Layer 15 of a small transformer language model trained on English Wikipedia (19 layers, counted from 0, width 128).
Take only the direct path to the model's output, skipping the later layers: a vector added to the residual stream pushes a token's score in proportion to its dot product with that token's output vector.

Output vectors of the tokens that the questions are about. A number n stands for (n - 500) times 0.0063.
"try ": 742 519 560 694 699 462 354 641 612 279 336 740 887 674 337 537 416 605 626 455 680 526 319 464 647 549 626 283 354 150 669 373 294 438 478 555 649 523 369 584 429 326 395 463 593 554 619 520 49 540 680 518 402 374 454 381 496 581 340 679 351 443 625 595 298 385 557 581 259 378 446 409 618 398 609 446 613 567 465 469 705 499 301 560 465 252 608 319 421 450 492 705 444 512 671 536 664 325 632 245 576 406 623 495 416 558 585 655 301 583 844 437 502 547 600 375 338 670 530 614 419 420 457 602 622 518 577 314
"ned ": 409 586 564 549 831 641 344 635 561 409 471 457 555 768 436 321 559 451 681 485 671 291 327 544 665 665 714 485 339 434 497 375 417 228 493 791 394 417 661 427 280 500 529 297 397 601 726 472 448 437 276 657 448 467 482 683 511 706 419 538 420 684 614 447 337 409 679 615 438 301 374 251 563 273 472 429 401 599 515 656 595 368 199 691 522 436 703 423 561 355 478 641 434 562 589 665 345 214 784 416 409 681 353 500 388 388 274 716 387 350 698 578 537 542 794 394 520 496 361 791 575 421 464 497 488 605 644 269
"Sour": 503 657 639 396 912 617 439 413 474 360 356 672 331 505 330 662 609 714 606 389 569 536 444 289 589 357 770 517 415 515 421 318 416 409 548 661 605 422 592 424 519 517 254 275 757 582 460 560 311 522 737 606 561 383 455 514 584 441 461 550 408 573 455 389 242 557 793 768 335 353 611 440 571 205 455 459 507 469 686 493 638 429 382 448 524 403 570 396 537 477 592 715 515 554 247 406 429 225 610 585 410 636 577 592 454 662 599 585 263 391 641 347 425 652 645 442 553 345 544 572 619 420 497 381 404 698 263 486
"ending ": 469 449 398 676 809 384 505 609 450 348 514 427 690 659 619 334 526 742 695 593 633 746 530 282 497 592 527 532 454 292 298 384 387 440 602 672 511 550 469 398 741 552 223 263 520 497 612 456 209 751 691 664 289 533 442 453 379 628 261 423 637 688 466 485 488 424 568 505 447 411 589 511 664 592 550 416 558 518 739 405 535 474 452 336 450 260 406 381 282 526 511 598 443 481 660 396 485 332 590 578 461 731 358 426 511 618 324 454 780 735 673 510 487 420 745 483 357 475 294 394 524 352 664 465 333 561 551 195
"side": 330 485 463 445 678 356 384 572 409 370 499 679 585 650 266 298 571 375 371 593 389 404 492 343 359 513 575 696 357 384 521 405 496 351 435 864 513 381 450 397 732 492 575 466 458 342 700 519 120 684 401 732 492 381 660 522 391 762 569 658 336 602 519 414 437 632 636 370 144 350 492 454 672 584 730 440 744 706 557 624 651 705 408 488 506 315 747 648 369 345 466 686 438 633 630 560 523 533 599 339 521 619 596 421 446 559 234 749 722 542 633 631 353 496 625 273 522 437 488 540 595 276 671 439 375 475 203 166
"atory ": 409 469 330 418 744 520 389 348 433 430 828 605 728 726 443 514 333 192 601 482 771 468 475 505 619 357 455 677 616 404 255 334 274 269 526 656 565 547 416 593 417 459 471 371 510 658 361 503 330 682 301 610 429 382 392 534 579 576 423 525 494 739 500 285 220 452 382 662 480 455 529 540 726 291 726 434 592 571 524 628 428 432 466 598 534 166 389 505 449 468 588 581 582 581 432 520 432 316 740 399 548 521 604 456 652 426 635 656 425 456 654 329 586 819 655 389 635 470 515 654 483 399 627 573 348 710 320 385
"respec": 745 477 283 425 909 408 451 785 652 335 644 601 415 681 248 314 471 545 619 280 905 601 317 397 408 713 574 578 253 272 146 294 462 34 678 642 514 299 449 604 746 565 207 384 381 576 514 571 104 285 688 578 548 324 425 608 342 775 436 794 371 323 423 612 398 543 426 640 284 634 836 445 555 493 598 551 522 582 581 641 637 810 596 257 527 168 581 335 411 402 626 731 390 592 580 613 445 326 543 430 486 636 408 448 600 674 498 539 407 452 662 345 556 575 690 264 786 586 537 398 672 290 530 453 465 766 441 92
"ility ": 788 557 673 473 532 407 516 356 422 411 537 374 772 498 334 420 480 292 721 384 595 338 533 366 536 520 727 625 504 366 329 280 452 564 470 554 595 603 459 499 509 474 358 501 772 460 478 320 364 757 474 543 465 426 387 439 537 654 280 652 309 703 503 431 458 533 419 428 420 343 463 513 730 305 663 569 445 448 632 825 461 364 277 733 572 318 450 510 449 411 595 582 392 542 433 596 717 436 750 431 530 432 593 442 486 400 574 587 572 556 794 562 386 528 753 385 470 465 291 612 821 397 454 407 358 567 511 192
"Died": 526 341 459 644 705 405 403 449 499 127 481 902 792 552 141 186 621 348 812 527 631 697 282 174 433 553 741 626 506 319 344 291 355 523 785 522 557 543 184 522 617 778 211 592 696 805 375 617 22 395 441 484 489 544 664 242 340 511 449 448 416 560 662 269 296 433 524 760 503 389 445 359 451 599 739 513 451 607 532 558 709 514 378 285 455 289 815 246 430 293 498 759 549 646 655 537 527 242 676 440 114 754 510 344 451 755 325 652 366 660 770 604 610 463 596 572 609 662 607 550 641 612 508 612 197 565 345 307
"\"": 634 465 741 496 493 650 431 464 500 557 642 572 674 318 623 443 162 451 588 522 367 537 410 508 614 378 556 317 378 411 521 481 604 350 425 547 556 486 270 450 577 395 567 388 358 436 532 557 463 509 443 634 483 475 378 544 535 423 318 327 699 443 433 409 467 509 371 441 398 490 575 730 634 761 613 443 309 677 505 455 688 514 384 195 720 394 527 647 367 474 502 625 515 511 430 624 622 504 443 524 436 511 564 405 356 612 464 365 643 529 429 541 411 458 487 519 593 507 627 550 548 622 533 518 433 649 690 493
"ury ": 741 502 651 579 568 509 412 539 292 334 593 508 708 400 93 498 610 485 600 514 619 383 87 170 492 631 575 482 710 332 347 503 688 522 550 579 533 274 301 365 440 709 507 462 529 462 460 777 219 928 562 471 310 426 431 494 591 570 358 546 326 710 515 359 370 400 382 633 377 466 659 259 560 345 692 582 533 385 456 554 623 507 668 583 589 536 541 527 535 435 498 639 423 726 597 390 661 260 746 555 451 577 682 523 503 326 547 572 471 467 503 294 404 665 486 400 498 492 399 498 742 342 643 439 544 597 451 350

Each question shows what one neuron of this layer's MLP adds at an activation of 1. A number n stands for (n - 500) times 0.0012.

n80: 640 528 387 605 470 487 454 424 568 447 578 583 548 419 618 541 345 652 448 445 553 546 467 561 438 436 683 488 545 394 498 371 534 517 345 532 411 520 529 524 452 528 432 505 430 448 390 417 540 450 460 421 421 481 495 489 563 411 486 591 490 435 456 406 554 534 447 506 594 445 504 554 523 516 461 374 491 296 677 518 465 537 505 420 621 551 426 459 537 390 468 497 630 459 568 409 588 312 414 400 403 386 621 400 509 432 583 540 483 475 455 524 450 602 526 455 571 410 509 509 437 544 576 369 620 521 498 428
Which of these tokens does it push down most? "side"

n193: 474 513 445 622 547 557 377 495 485 433 545 418 516 535 541 473 438 388 528 392 531 400 605 555 575 516 510 364 260 464 486 509 528 456 610 576 381 402 560 426 436 320 562 747 642 379 436 557 505 443 443 563 505 452 579 530 577 375 524 640 439 639 482 451 587 562 583 489 580 507 468 629 481 616 641 505 563 507 519 452 498 507 424 463 373 597 562 582 452 460 443 519 475 467 486 480 413 538 339 693 415 613 444 413 567 538 507 577 571 492 415 607 546 500 507 455 426 379 557 333 574 469 513 405 401 383 465 459
Pushed up most: "side"

n223: 541 355 483 389 502 547 625 517 431 537 498 633 498 555 470 502 434 459 479 451 442 467 523 522 558 358 564 427 323 455 597 760 464 479 498 611 604 398 653 462 384 502 472 455 275 606 468 387 456 533 583 476 568 574 578 607 478 557 464 485 577 385 516 570 465 436 470 476 451 647 532 389 498 517 460 502 502 423 506 526 535 510 434 481 488 521 535 483 516 502 508 285 528 538 533 496 551 650 559 500 568 611 446 504 545 571 433 464 424 516 487 420 532 526 594 504 575 555 555 572 441 549 441 453 443 553 466 502
Pushed up most: "respec"

n6: 544 430 422 439 466 525 645 541 518 624 450 640 422 479 534 571 489 567 448 439 440 647 512 512 507 477 467 583 568 626 540 663 450 398 606 335 581 511 560 532 515 566 641 436 428 504 491 576 584 426 457 507 423 470 646 447 558 484 601 447 472 500 379 579 490 575 597 510 491 514 460 425 454 612 473 397 473 599 482 480 616 527 430 469 498 436 482 473 436 345 522 587 458 533 424 496 479 498 544 434 561 510 614 609 568 556 519 472 420 687 557 534 414 445 505 436 534 514 482 534 326 372 490 386 591 348 448 433
Pushed up most: "side"

n114: 545 618 436 283 489 463 653 557 597 569 725 490 528 652 500 475 551 526 377 433 480 549 401 489 421 399 534 400 460 542 446 445 534 550 500 418 483 421 575 682 525 530 641 640 595 473 409 398 503 442 532 468 575 362 450 382 581 590 587 442 572 378 528 513 555 566 470 532 431 565 618 491 575 393 386 490 488 478 461 465 508 426 609 300 540 562 606 512 504 656 455 583 581 420 523 636 429 414 370 484 467 653 498 545 469 409 548 332 420 589 500 462 392 456 357 624 445 422 517 425 530 571 498 465 525 459 609 537
Pushed up most: "respec"

n57: 546 410 371 418 525 608 659 556 528 551 521 458 531 495 535 576 541 478 626 392 475 579 495 477 537 469 495 465 574 442 493 578 452 394 459 522 457 507 436 476 459 630 411 672 505 666 432 481 358 435 635 540 570 502 500 456 520 570 379 441 522 453 608 467 427 387 491 534 527 685 487 570 385 455 638 643 326 529 542 537 562 470 463 460 540 498 624 371 517 539 477 612 548 672 369 565 495 546 277 522 577 448 500 462 547 423 394 433 453 574 464 442 594 539 526 457 449 419 479 592 592 362 496 459 374 569 616 527
Which of these tokens does it push down most? "side"

n58: 510 506 493 578 446 562 542 645 421 503 537 466 581 430 636 436 585 423 435 512 531 494 677 471 550 474 509 469 437 484 706 500 482 502 393 632 402 496 459 491 534 403 415 670 482 527 458 505 539 574 481 530 479 422 584 629 595 555 371 580 614 580 524 484 461 466 561 502 585 486 502 477 551 472 552 598 527 362 543 425 669 595 422 524 600 542 500 511 555 527 446 406 604 612 506 603 502 493 549 405 433 466 401 527 392 599 529 605 487 418 451 624 520 436 395 565 448 437 525 452 422 426 401 344 562 540 631 391
Pushed up most: "ned "

n231: 450 621 470 479 422 555 418 514 557 489 312 664 603 609 666 337 472 561 599 530 488 426 513 413 574 482 555 414 545 456 447 558 453 500 541 593 509 518 518 483 432 627 525 443 479 407 471 481 483 496 353 549 606 464 439 409 431 279 418 502 507 547 531 443 431 360 586 455 522 525 507 496 564 500 511 495 419 381 327 523 609 437 454 477 513 535 469 479 515 662 680 531 613 443 485 364 462 505 400 534 568 473 525 447 580 568 451 412 571 473 523 579 548 544 550 538 627 547 445 406 693 509 468 525 391 534 557 515
Pushed up most: "Died"

n76: 583 603 384 627 500 479 430 498 449 470 436 504 441 489 538 483 615 470 607 563 560 464 619 547 529 521 487 457 397 507 479 503 498 431 627 481 535 498 530 507 534 338 478 403 401 632 659 553 570 456 462 457 414 426 483 349 414 443 496 425 425 592 557 532 526 456 479 457 554 565 607 446 414 601 570 394 578 667 652 654 495 373 427 558 442 550 493 607 546 363 628 548 498 595 532 554 585 487 592 479 551 340 545 395 560 435 448 505 554 414 489 498 340 542 465 502 504 514 555 520 427 518 563 532 377 532 436 493
Pushed up most: "ned "

n10: 439 391 496 472 447 514 515 500 537 379 413 525 382 402 526 425 483 436 556 514 635 496 493 546 513 492 607 646 463 492 536 445 496 547 576 467 531 506 433 485 504 442 513 393 513 539 638 594 423 401 371 387 521 579 581 444 587 455 573 608 381 519 460 565 439 546 721 405 553 627 566 435 381 476 539 472 392 494 530 498 411 601 546 473 506 498 517 487 454 382 463 568 468 554 506 441 483 557 235 580 570 401 500 539 407 578 477 594 568 480 479 539 481 516 647 559 610 509 583 474 562 538 546 583 474 531 566 529
Which three tokens does it push up most, strongest first? "Died", "respec", "side"

n56: 518 569 478 708 505 524 531 444 500 330 528 458 571 377 409 463 403 618 425 479 540 476 459 491 560 500 549 495 469 455 466 450 585 479 438 548 552 547 522 454 446 579 498 384 606 642 532 474 656 613 505 583 654 578 354 455 442 710 495 579 314 540 493 538 480 396 424 489 526 407 439 512 421 519 651 346 538 483 512 535 362 509 448 652 572 467 379 460 523 481 479 382 500 448 328 432 587 321 475 466 545 604 495 357 725 478 519 528 597 412 441 578 530 448 456 549 442 382 569 558 391 435 561 555 380 345 502 650
Pushed up most: "ility "

n25: 438 386 463 400 553 528 437 532 610 483 585 537 535 641 403 406 446 528 458 478 512 502 455 550 490 526 578 533 581 500 476 522 502 538 466 383 479 506 538 429 574 349 550 630 470 554 573 407 523 450 403 520 647 559 473 481 586 426 514 686 558 526 418 460 514 475 542 469 494 405 585 507 504 494 425 567 543 487 406 356 534 520 477 502 549 461 540 486 661 421 444 402 502 545 429 472 444 459 820 438 521 468 471 493 387 481 591 516 460 525 589 480 475 557 508 514 530 506 428 566 558 529 516 485 560 472 521 553
Which two tokens does it push up most, strongest first? "ned ", "atory "

n138: 492 490 550 282 601 528 481 458 531 437 433 584 464 530 668 532 457 581 454 496 603 547 417 465 409 563 536 466 442 572 389 511 440 529 628 516 464 416 615 465 394 564 433 505 587 511 621 474 612 574 551 541 541 484 565 571 420 417 553 520 479 518 440 601 471 480 469 417 382 510 551 455 525 400 450 337 523 456 518 643 597 358 513 387 487 330 437 547 412 597 514 390 515 482 461 536 414 412 518 359 500 638 419 531 459 564 467 430 429 664 371 311 511 541 486 540 533 607 536 541 482 545 590 465 440 442 471 476
Which three tokens does it push up most, strongest first? "Sour", "respec", "ending "

n253: 521 469 363 400 537 431 600 472 550 484 476 554 564 625 531 634 492 608 475 650 474 485 466 422 523 436 518 304 561 466 465 280 541 572 414 575 444 374 438 524 419 369 405 387 426 661 581 653 441 531 581 408 595 403 591 493 451 468 411 503 625 526 401 447 423 577 394 474 549 467 458 685 510 445 365 521 484 422 469 508 412 519 421 511 604 479 556 500 355 546 614 524 510 479 599 495 809 619 505 585 629 564 467 586 522 561 651 538 383 533 566 559 652 363 559 551 450 567 503 405 487 394 474 628 450 385 459 375
Which three tokens does it push up most, strongest first? "try ", "ending ", "respec"

n33: 544 576 523 461 595 516 465 436 557 624 500 468 470 515 539 568 390 556 411 465 470 442 507 510 509 467 523 400 513 549 473 426 492 570 529 520 420 577 508 559 480 444 666 579 414 412 531 616 507 402 644 528 481 551 493 551 496 569 492 492 632 519 569 574 625 422 522 471 511 483 562 420 605 648 395 465 570 457 445 470 373 436 490 652 529 530 581 464 402 468 463 549 604 563 596 588 354 464 592 466 589 573 490 471 349 587 393 370 465 593 531 533 498 474 500 548 473 585 349 444 517 445 411 439 456 493 337 434
Which three tokens does it push up most, strongest first? "ned ", "ending ", "side"

n133: 496 492 644 506 463 427 443 440 405 513 491 381 548 591 517 512 481 522 475 502 530 412 521 517 489 536 481 536 548 521 516 463 601 498 472 598 523 508 447 498 522 632 443 469 524 573 432 463 340 419 372 553 562 447 417 530 417 461 377 504 336 348 403 545 389 561 459 537 626 404 444 530 557 553 490 502 468 514 502 583 381 383 594 548 466 536 677 439 510 397 573 400 504 399 573 411 530 462 492 290 508 582 486 512 494 413 416 557 545 516 542 570 534 518 425 550 498 530 529 532 543 587 625 393 357 432 537 507
Pushed up most: "Died"

n244: 593 502 451 592 521 351 729 538 538 351 415 488 560 379 475 541 391 583 523 460 505 377 569 545 380 666 534 422 352 461 430 500 545 412 442 440 495 484 392 535 537 492 628 624 505 409 574 470 637 480 432 542 512 472 609 385 408 530 529 604 459 512 591 572 493 600 561 448 331 371 445 569 452 623 520 601 549 479 586 385 508 463 432 487 596 614 515 549 549 457 632 418 482 447 579 571 400 595 481 567 528 495 341 482 488 634 441 442 480 385 526 485 415 581 571 674 569 525 628 517 453 485 462 513 593 323 478 371
Which of these tokens does it push down most? "atory "

n34: 480 449 490 490 558 382 485 573 493 609 602 594 518 575 585 380 478 601 363 560 531 560 403 516 439 528 359 369 582 478 637 470 545 662 525 472 586 390 509 505 516 556 407 460 444 431 500 435 406 443 542 434 566 505 472 375 405 389 474 495 500 603 396 441 459 348 579 556 472 476 441 439 519 397 558 423 609 335 476 456 525 649 481 479 674 448 475 225 548 466 471 611 637 438 581 602 413 543 567 464 362 466 589 386 481 576 592 575 388 518 457 387 577 486 550 607 498 532 447 517 480 642 507 580 550 545 583 479
Which of these tokens does it push down most? "ility "

n79: 544 424 577 633 610 392 432 601 440 465 406 582 420 485 459 459 404 543 585 518 433 539 592 473 507 530 598 438 396 445 465 678 528 557 440 494 596 461 574 575 507 479 533 427 466 505 587 265 687 388 562 520 515 404 544 343 475 451 583 445 432 576 666 493 596 382 453 613 444 447 397 525 414 479 659 590 527 561 493 553 460 529 545 463 377 349 455 505 653 441 449 647 464 526 468 430 411 522 462 569 477 562 495 455 451 644 467 590 610 497 362 450 558 491 545 672 409 430 457 662 520 478 386 500 545 407 531 521
Pushed up most: "Died"

n190: 569 405 452 452 588 443 552 470 507 668 495 416 441 441 656 509 517 477 490 509 502 482 399 472 411 575 389 581 507 464 647 378 477 403 478 563 542 532 560 561 590 453 403 544 512 481 533 401 541 398 510 486 423 336 457 457 715 406 441 564 538 500 436 388 489 562 367 561 443 611 545 433 547 498 542 461 440 454 390 579 502 562 399 278 639 436 569 593 577 549 554 590 426 528 509 583 743 595 603 430 420 520 544 632 498 495 398 478 573 658 540 421 514 518 495 308 482 505 531 500 539 526 604 529 417 530 559 656
Which three tokens does it push up most, strongest first? "\"", "respec", "ility "

n18: 676 552 434 460 439 603 492 452 376 413 424 412 542 427 413 465 305 398 440 511 549 428 500 565 581 512 476 456 535 527 606 460 378 560 553 393 498 544 578 518 606 484 556 581 532 565 397 617 487 640 378 438 525 546 523 474 518 445 575 544 335 564 434 590 591 473 516 622 328 578 458 440 549 355 438 460 507 476 559 483 314 585 604 593 493 421 454 451 363 596 401 629 484 432 465 541 467 444 423 541 308 555 605 536 491 632 550 320 550 461 493 464 581 542 477 546 410 457 624 365 638 461 462 516 440 589 575 555
Pushed up most: "ury "

n23: 430 462 430 475 470 494 531 630 462 478 444 552 543 395 440 615 619 567 459 635 692 319 401 508 530 487 432 553 626 446 544 514 438 452 570 526 496 351 533 584 560 637 446 394 675 420 593 714 537 535 427 296 468 429 502 552 560 608 529 466 419 438 441 444 426 514 483 542 479 523 408 581 504 439 511 519 516 456 666 377 526 455 601 512 520 567 533 466 549 517 517 463 547 608 381 532 533 450 554 505 606 378 489 531 576 480 524 577 431 531 444 476 462 554 396 598 496 458 585 498 426 430 415 600 572 472 467 510
Pushed up most: "ury "

n74: 547 537 536 536 590 545 401 555 443 460 471 379 496 680 505 502 382 484 533 428 540 464 642 313 495 559 321 467 461 564 541 334 530 568 561 448 509 536 368 566 395 497 652 502 389 526 535 463 431 541 543 591 447 404 513 500 547 411 523 575 331 502 448 548 474 637 423 478 698 560 576 469 448 461 507 400 510 618 536 457 546 504 484 472 402 530 542 583 630 555 526 430 525 634 421 509 524 646 435 615 554 652 555 623 598 465 613 517 559 477 379 549 389 381 591 441 516 478 472 507 623 401 435 474 595 390 456 604
Pushed up most: "ury "

n91: 428 437 373 468 451 392 531 478 537 635 437 548 524 477 498 330 471 434 319 560 507 485 416 506 384 467 545 558 516 495 583 528 502 592 519 573 462 532 467 502 545 435 381 486 385 455 540 540 541 477 573 491 353 507 514 444 519 597 422 513 609 539 548 382 563 439 532 400 663 576 654 436 466 603 367 570 559 480 536 561 474 475 440 350 361 581 416 672 439 508 529 518 598 298 530 468 500 486 522 397 658 522 414 536 404 445 465 545 594 452 562 559 541 539 554 472 498 426 567 567 622 475 442 520 451 549 547 641
Which two tokens does it push up most, strongest first? "ending ", "side"